Layer 3 of a small transformer language model trained on English Wikipedia (15 layers, counted from 0, width 128).
A neuron adds its activation times its output weights to the MLP's output. To switch it off is to set its activation to zero at one token and run the rest of the model.

Output weights of the MLP neurons that the questions are about. A number n stands for n times 0.00033.
n39: 37 -170 -56 -34 -49 -232 -87 -84 -11 54 127 -130 69 -82 -144 54 71 -59 60 135 188 -39 125 72 125 122 -277 -48 -6 -151 -52 183 232 -233 -72 25 50 -44 -30 -35 92 -133 -137 -26 177 85 12 105 -3 -88 -16 132 41 51 6 -20 -44 -45 -98 -73 -51 -53 -111 33 -32 88 -81 74 -60 42 160 82 -139 33 63 -44 164 119 0 34 -66 90 -102 8 15 76 47 -101 92 -38 -71 6 32 78 42 -3 178 138 79 -144 -160 -24 -13 3 142 -14 -32 61 -32 11 19 -70 21 -117 -88 -141 37 -25 35 -94 -11 6 93 -76 88 115 -83 62
n40: -90 55 -73 127 10 -133 -75 -68 -141 -106 20 -88 106 97 81 67 63 -236 -114 84 32 10 -249 226 -117 -18 115 -22 -82 66 -37 64 -16 47 241 74 165 -12 -3 60 -191 -107 26 92 -42 -158 -10 165 47 -89 63 -56 7 -136 121 -45 123 -121 -67 22 -4 238 -78 -63 -3 136 86 -37 -37 124 90 -220 106 6 -14 -31 -72 -224 -280 -133 -164 3 52 -196 154 -224 26 13 0 -107 108 -36 -210 -34 -75 186 37 -95 -7 193 -76 6 170 86 130 0 45 -17 103 113 -10 -67 115 -103 -13 128 61 110 125 -47 87 187 125 -65 -30 -113 -137 59
n64: -141 232 -27 128 -131 -21 130 263 185 -98 -25 50 97 32 36 46 116 -211 -60 65 -34 24 -61 -128 -100 41 219 -70 -233 -141 173 17 111 100 -38 10 55 78 62 84 15 214 73 -119 34 -138 -249 -79 -11 95 -113 39 -195 -74 -132 153 -98 263 275 -124 -48 -289 -39 4 175 -168 107 -75 -171 43 118 124 74 7 72 22 141 117 44 -4 -89 -161 48 117 125 -23 -50 -24 132 70 -131 -132 54 75 -3 4 47 33 -31 -146 -49 13 -150 -21 -137 67 113 -196 55 96 165 -97 -79 -87 96 -293 -156 7 -64 53 -113 86 -94 -18 68 -153 -130 106
n131: -35 -114 63 -82 60 43 -6 -32 38 171 -77 -221 70 120 42 10 -22 -58 73 135 -62 28 -48 -259 43 -100 -62 80 102 168 162 9 37 90 90 64 -178 -3 55 39 185 19 -128 -126 74 -218 -123 43 -7 -189 101 127 3 94 80 -23 175 32 -202 -144 117 -102 42 13 -26 -208 54 181 -10 12 3 -74 -25 -199 -90 -29 -25 -160 -142 -16 -12 -19 12 -126 66 -49 17 -6 210 197 3 -34 -35 -99 77 41 80 220 -113 -141 -25 -132 21 -9 129 -146 -101 205 183 -53 30 -29 -15 -13 175 3 -173 -150 -112 98 116 91 59 23 4 18 -181 72
n134: -213 81 -155 -159 53 89 211 77 -10 -105 -40 303 -90 56 233 -63 -72 -14 149 153 0 -52 -19 7 141 -90 -155 -77 114 62 34 -9 -123 -60 -109 31 51 -54 57 -125 -123 176 58 -17 86 148 -80 -99 -60 101 -120 -150 14 -49 96 -67 20 213 163 -9 142 -58 95 -89 -27 -35 -53 -53 -33 -46 85 150 261 22 -86 0 -301 -89 -119 -13 60 -78 -105 90 -18 163 79 36 -13 71 81 103 43 -10 -243 -78 -184 -28 81 142 91 -65 -114 -72 16 -161 27 -98 20 28 -100 54 77 169 118 -40 -197 -117 -13 117 -216 65 -94 0 55 66 110 -105
n160: -23 74 -25 9 -38 -10 -34 134 -56 17 90 -53 198 13 63 -232 -183 -29 3 131 61 71 9 -70 42 86 -65 204 0 3 37 -85 16 17 199 259 10 9 48 -22 -7 -148 104 -137 -58 98 165 -3 71 29 -98 -64 328 -82 33 27 -111 -156 -30 -50 108 -54 73 168 -126 -131 9 119 86 40 -4 185 164 -35 190 -149 3 35 3 -16 -171 -228 -187 59 -63 -139 -277 36 -202 -9 110 -65 -160 50 -80 102 -181 76 -91 -115 120 -25 -6 134 30 23 -51 64 -105 40 -66 -117 -104 -92 -51 37 21 -60 -237 130 114 18 146 158 -148 25 -164 180
n175: 55 224 -135 -114 -109 81 -170 28 120 -76 -16 -124 188 115 60 20 166 56 8 312 -73 -78 -363 20 -77 -137 -164 37 35 41 -36 -50 160 20 -143 -11 -12 58 -104 132 -41 4 109 -129 -324 146 8 -42 56 -197 79 -147 -202 39 128 -224 85 -26 -28 53 171 -74 -18 -74 12 12 -75 128 0 99 214 -143 221 250 165 -57 -23 89 -109 -24 -103 -271 -69 -23 25 -113 17 148 96 -131 83 -78 -153 64 -231 -35 91 192 188 37 145 135 -175 -32 0 -76 65 85 159 93 -181 -250 163 57 -192 100 315 -61 -8 -257 -295 83 35 -89 142 15 17 127
n193: 33 68 103 59 -60 3 -39 34 88 -73 75 -134 69 244 -8 -28 -60 81 50 195 198 8 29 -172 -46 78 132 39 -37 -39 -107 50 -16 19 11 13 29 83 -37 13 166 -72 -119 78 -142 -59 -76 80 124 -205 33 0 108 16 125 116 48 38 44 102 -104 45 76 -23 -83 24 -21 -8 -111 175 -3 -114 -44 -24 -78 110 0 -93 55 79 -127 -256 19 -159 -142 -103 -144 -76 -124 143 -45 11 -17 19 -75 109 -33 -118 5 26 103 -162 -62 87 30 116 -111 -93 31 23 -29 50 87 -40 -51 -28 -85 -58 53 101 -194 57 -8 31 -7 87 59 -108
n221: 32 -29 -105 80 -3 -71 19 127 -54 95 -39 203 -70 -76 -177 -93 108 204 -51 31 -111 85 97 -93 -62 -114 85 -54 217 84 208 -9 -72 16 -127 3 167 105 -62 76 113 -53 -50 13 211 -26 72 -207 -51 73 -32 104 -139 -6 -71 -23 23 248 42 82 178 -99 46 17 -26 96 -169 128 -16 197 -96 -183 -57 -176 -139 -88 -118 -173 42 -98 154 -95 -52 -142 -63 -85 -115 305 -77 -45 67 -31 -36 61 155 79 -91 121 -35 -69 -85 88 -174 152 168 89 -95 -62 13 111 106 -6 -154 -7 -102 19 -113 25 6 -42 -22 -4 16 16 -172 -22 -24 49
n240: -17 45 -35 -33 56 127 -54 -42 -44 -130 -18 142 61 38 27 115 104 -76 -62 31 125 141 25 -26 131 -110 86 85 91 77 -45 -53 -46 56 34 76 54 -62 96 170 222 37 -138 -6 -45 -96 134 173 248 -87 -225 30 118 29 94 -57 -69 -35 41 -30 -37 133 -16 -27 -77 -82 -50 100 -38 -73 120 -127 -67 31 -21 -84 -80 -31 6 -116 -118 171 -3 122 -106 13 32 181 82 -41 134 -241 -278 -80 11 73 -103 -117 -43 -24 -14 44 -49 61 -35 -111 -54 -81 132 -22 -22 -174 -3 -78 45 -227 13 -68 115 -63 -127 -141 78 93 75 -23 -173 120
n301: 151 90 -140 -37 -80 -116 -187 -53 124 182 -202 56 -21 -44 -69 28 226 -126 -72 85 124 -51 84 -12 -117 71 -227 187 -89 -75 -57 -291 -231 -89 -105 8 -46 124 -162 -38 91 -12 -184 146 -97 -188 -98 166 9 8 40 44 54 -87 60 111 -20 -30 -109 193 0 243 177 178 48 -27 -11 284 -325 11 133 -8 79 -46 242 -168 159 116 -91 -190 154 -59 38 -64 43 -117 74 24 -225 147 34 -208 -77 177 -46 0 -473 80 -83 230 -51 30 -116 -4 -151 184 317 176 45 4 -30 51 26 37 -166 -165 150 -169 174 34 69 105 63 167 -107 -146 -90 57
n355: -24 -187 89 -101 43 24 79 -104 -190 -227 -78 -145 22 265 89 14 17 46 46 259 -51 -79 167 -28 -68 110 45 155 74 7 11 -27 -55 -18 7 60 -88 228 -129 27 -124 7 90 -75 -89 -18 -136 -78 151 52 178 55 40 201 103 -94 18 -23 -21 186 -30 40 140 -29 -49 -170 66 -21 70 -165 -117 -119 150 14 110 -83 -79 -20 -77 56 -30 167 -101 13 -60 193 -138 145 -53 30 -110 59 14 -53 34 321 58 232 -48 246 -111 -199 -26 7 31 28 105 -201 65 39 60 -317 -294 -51 58 11 -94 -64 -25 -79 88 58 -86 50 -63 -236 98 -134
n407: -71 7 -4 45 6 -6 50 -63 -65 14 -43 16 -92 10 -49 36 142 -63 10 -47 139 -112 -12 10 16 61 57 -21 -170 -178 17 -106 51 -16 19 84 -129 161 19 50 78 -60 -29 -26 -205 -13 109 104 -52 -193 -122 142 -185 -48 79 -27 57 -45 20 18 -69 50 289 -61 174 145 -12 13 336 54 -154 -259 -152 -201 26 33 171 28 124 -119 9 -32 -34 -31 85 -24 -64 -93 -78 224 179 -19 -293 -36 22 123 -61 -58 -51 40 -51 -49 -122 87 26 280 27 -150 -37 165 -124 -68 -91 -80 16 72 174 -104 56 195 75 61 -186 -93 167 66 -95 67
n477: 19 -207 -100 9 -15 12 170 -164 -38 -130 -204 131 -103 154 -64 -19 -34 -164 79 28 -52 -25 63 -3 141 49 65 171 130 54 10 169 12 175 52 69 -37 -3 -79 252 -66 61 99 -61 -303 161 -3 85 166 0 -80 -18 -36 -115 79 -32 151 146 70 125 -186 -137 -255 125 -79 94 -54 -85 -152 35 241 -67 -150 -152 -13 48 -138 -116 -81 -156 -109 16 -39 -122 80 -40 110 -90 48 42 -60 -15 35 -166 144 -16 -73 -17 -28 19 124 9 -30 -63 -107 38 68 -132 13 148 48 -135 150 10 -24 95 27 33 48 33 -67 187 -9 -64 105 85 -27 -19
n479: -6 -84 80 -94 80 14 32 -66 6 12 88 -17 356 -59 -174 68 -34 55 -42 -11 82 -97 13 -3 -146 -6 108 -37 75 24 -49 19 -80 -14 -19 -19 -216 -126 3 -3 167 112 -47 140 11 -14 109 -120 261 -45 -65 47 -38 -103 26 -75 -107 21 -34 179 71 -206 38 -237 125 -109 -37 -57 74 -16 -27 24 -31 -44 159 -95 211 19 32 -131 -33 59 84 -67 145 -158 31 -83 -40 -5 -172 108 17 -60 41 -98 90 -33 94 41 3 72 -74 17 45 135 3 -98 -64 103 -43 31 81 148 19 51 75 54 91 -63 -62 -121 -97 46 76 -133 43 -58
n499: -159 -129 -284 265 -148 -93 132 -84 77 74 -13 -111 66 -86 -40 -127 112 -61 -80 125 13 124 -60 50 -29 -24 -147 -87 96 176 169 95 -98 97 107 -102 254 -24 -109 13 -90 10 10 -195 -113 27 -122 186 -193 -66 4 3 69 56 90 -54 153 71 174 -75 -129 68 -85 117 -53 -96 -104 30 -63 28 -64 155 -7 -144 7 -54 -19 138 -120 118 26 10 281 145 -87 43 98 52 13 62 -92 88 23 50 26 -30 -25 45 16 -137 153 -57 -112 -115 125 -216 10 112 51 -205 -173 154 -19 -126 228 30 121 -138 -37 12 -48 47 -108 -7 81 -13 -154 -96

Each question names a token from some text and the token that comes next. It shows the activations a of the neurons there, in the order above. A number n stands for n times 0.0083.

Then comes g, the gradient of the next token's log-probability with respect to the MLP's output, scaled to length 1. A neuron's effect is roughly proportional to its activation times (output weights . g). A number n stands for n times 0.00072.

" (", then "A"
a: -16 -18 -17 -19 -11 -9 -17 -8 -18 -16 -6 -12 -19 391 -20 -19
g: 116 -69 202 28 214 -16 66 150 -154 27 -74 258 161 -143 116 -1 -114 -171 -13 36 266 43 158 220 -25 11 -266 119 181 -33 3 72 -137 160 -9 67 -32 -30 17 15 -21 -22 -98 53 23 -68 246 -13 -131 210 -32 -231 -171 360 -165 23 -57 245 211 65 -152 -184 -28 1 -48 -46 -120 -178 -74 -1 -210 74 167 -58 23 83 -214 35 -7 -18 -119 -62 113 -118 17 -35 -36 25 147 -230 11 -30 -43 -162 -137 -53 56 30 -19 89 213 55 -173 -33 -19 37 -97 -22 -8 108 262 -235 15 -135 -43 -172 10 -93 29 -141 -26 30 8 158 45 -108 13 -12
Switching off which neuron hurts the next token most? n477

"ycl", then "one"
a: -20 -20 -10 -19 -20 -18 -15 -20 -16 -12 -20 0 -15 -20 123 -20
g: 131 155 112 -76 40 167 27 26 -6 152 -87 -105 -100 127 139 -35 -27 -172 -37 5 -29 -88 -266 -116 -83 163 -114 -74 17 44 -57 27 -1 -131 40 -86 145 182 -70 -70 -102 133 46 -41 29 -110 -6 12 -139 -29 143 -4 215 201 186 88 -27 43 45 -19 -15 144 -55 131 117 123 -43 79 -169 -215 94 -157 -180 -175 262 195 40 -197 -118 4 10 -177 51 -30 128 -220 -32 -86 69 162 -107 -75 71 -2 -226 11 64 -53 175 219 -205 72 60 -119 247 -4 50 54 -139 86 -44 -179 34 -38 -35 -10 -22 -161 -10 -89 198 -143 196 -187 -254 -118 90 318
Which neuron, switched off, raises the next token's probability most? n479

" |", then " %"
a: -19 -20 -15 -18 -11 -14 -19 -17 15 -19 -15 -7 -12 -19 -20 -17
g: 101 331 143 -6 76 107 -225 -132 5 243 -222 -41 62 146 -148 -137 31 -41 178 -51 117 140 -61 -61 -258 42 -49 68 106 18 139 69 -129 157 87 -141 -83 -141 -114 -63 -118 -228 144 -19 -112 29 233 -69 -43 10 16 -182 -134 -160 -87 151 -72 132 79 90 -131 -209 37 95 -58 40 -68 -59 -76 112 6 -72 79 -104 -178 -162 -94 33 -54 -10 -80 267 -3 -12 160 160 -94 165 9 193 26 -161 -10 -111 -34 44 -154 72 112 141 77 102 230 -41 -79 -3 -79 47 -35 126 -60 144 400 99 -12 -152 33 -38 -29 -107 -90 -123 -71 57 18 -219 68 -8
Switching off which neuron hurts the next token most? n39

".", then "53"
a: -16 -14 -20 -19 -7 -9 259 -16 -11 -19 -9 -5 -20 -20 -20 -13
g: 41 -108 173 46 55 57 -67 144 41 -7 108 59 59 -294 -48 -46 -38 17 93 156 10 190 57 -22 -66 214 -43 102 214 -201 -59 -199 -31 -15 -118 -66 -145 61 -82 -38 81 -89 -226 -238 -44 -27 169 -57 -281 -37 -36 -106 15 63 -31 -42 -32 189 199 -156 8 -170 -57 56 -204 -214 -156 -61 57 1 -172 -20 41 -5 -83 145 -67 31 -41 142 -147 18 139 -61 248 -40 46 348 95 92 -70 -106 -32 22 -8 166 -174 287 56 -102 194 61 41 91 50 159 -112 0 -12 -114 162 -159 144 181 121 65 -30 80 -84 1 -239 39 -10 -287 -17 92 -44 97
Switching off which neuron hurts the next token most? n175

"oth", then " fl"
a: -14 -17 -4 -20 -1 -12 0 -20 -15 -19 -4 -13 -5 -20 74 -15
g: 156 150 -2 -62 62 64 51 129 66 58 114 -30 143 172 207 -8 94 -41 34 -39 -98 -169 -18 51 -211 -19 160 115 67 -28 -88 -102 -45 164 232 -24 107 44 47 4 -30 -43 108 4 103 -24 -127 -64 118 -145 47 -63 -75 -166 -174 -13 28 -25 -190 168 -85 -269 18 113 -66 -243 -12 124 -191 80 130 233 58 -211 -22 -99 102 107 -22 374 -137 43 58 -82 -125 48 -258 220 119 -35 -104 -15 -142 -90 -38 -34 100 16 5 -223 47 72 -122 -151 -135 137 87 10 -214 -208 68 42 285 152 -12 146 -23 -30 -31 -149 135 -145 -157 -123 131 -202 -17 17
Switching off which neuron hurts the next token most? n479

" p", then "ict"
a: -20 -18 -7 -3 42 -18 -7 -10 -12 -18 -7 -19 -5 8 -17 -2
g: -168 60 -106 -182 -249 -10 -97 -52 -142 -107 79 54 36 31 34 -86 57 116 43 -198 -42 -28 5 -167 315 -305 166 -89 -47 141 23 101 44 71 1 -54 61 16 -64 127 -65 165 179 -169 84 238 -236 38 80 -27 16 62 154 -152 -60 120 105 -32 60 169 325 141 -173 131 56 186 207 7 137 -218 -38 -38 -188 98 -71 -236 3 3 -6 -92 66 -207 -86 -114 38 59 -143 -232 -247 -1 -7 48 19 194 238 20 -13 -61 23 199 29 12 91 77 75 -156 112 174 21 75 -90 94 119 40 -7 10 -10 -130 -94 -179 -112 -10 17 -37 4 -114 -51 -101
Switching off which neuron hurts the next token most? n134

"ain", then " to"
a: -4 -10 -8 67 -7 -14 -1 -3 -20 -9 -4 -20 -12 -7 -19 -20
g: -102 -183 176 147 148 -45 76 119 -84 213 -60 14 4 -56 -32 104 152 105 -17 -15 211 89 -115 -121 -226 382 -238 161 -137 -161 178 -81 -307 102 -21 112 -25 104 166 -73 -75 86 -69 82 -51 -51 188 251 32 -134 69 -169 68 176 -232 -173 -54 -55 -75 58 137 13 163 25 153 -44 -183 -68 -95 -178 55 -107 120 -82 21 110 -250 -104 -148 -157 -44 -40 -29 -107 20 -8 26 117 -193 146 -113 28 214 -39 -45 22 -131 155 -158 48 85 22 49 -202 -94 12 -159 -36 138 -100 58 -10 -75 9 104 -38 52 14 84 207 -96 11 -6 -67 57 30 47 118
Switching off which neuron hurts the next token most? n131

" result", then "ed"
a: -19 67 -11 -20 -3 247 -20 -20 -19 -11 -18 -19 -20 -12 -20 -15
g: 51 -144 -117 13 -40 38 -180 21 69 -139 -99 9 191 45 -206 61 18 16 5 -53 0 -149 189 -17 122 -304 298 -158 98 84 76 268 54 184 29 74 -24 -93 -251 -109 -63 196 -296 9 71 108 -48 -130 1 38 57 -39 136 -16 79 -17 -59 8 -73 -55 99 104 -116 100 101 218 -58 -75 207 88 -88 14 -113 -27 106 46 25 -70 67 125 37 -184 -116 86 36 -74 100 -38 -130 -67 390 -215 10 63 -213 90 -82 3 31 -175 153 -112 -104 -34 -84 31 -57 46 98 -29 27 -127 -40 -133 -12 2 -89 -101 208 -98 -160 104 31 147 44 243 -282 185
Switching off which neuron hurts the next token most? n160

"\n", then "-"
a: -20 -20 -12 -15 -12 -9 -14 -20 -20 -13 -19 -16 -19 -20 -19 -18
g: 109 -85 -168 34 90 80 -29 136 -219 -197 -126 -22 -117 58 -6 85 -61 0 78 -108 -21 6 134 -118 60 -45 293 70 -232 67 63 3 13 -50 -32 75 -71 -2 -119 -110 90 -64 107 -11 214 26 6 -129 70 118 88 356 -209 -27 75 -157 -84 84 -36 219 224 109 -125 92 8 78 179 -93 160 -22 -230 41 40 36 -3 -96 -2 1 -85 -207 -40 197 -107 53 -38 286 -45 131 -217 -164 -48 94 73 73 18 101 146 -40 89 -258 -61 95 -86 35 81 -3 96 15 282 -136 -98 -100 -284 -97 103 107 -178 39 -170 1 92 -216 -208 52 -84 -35 -17 109
Which neuron, switched off, raises the next token's probability most? n355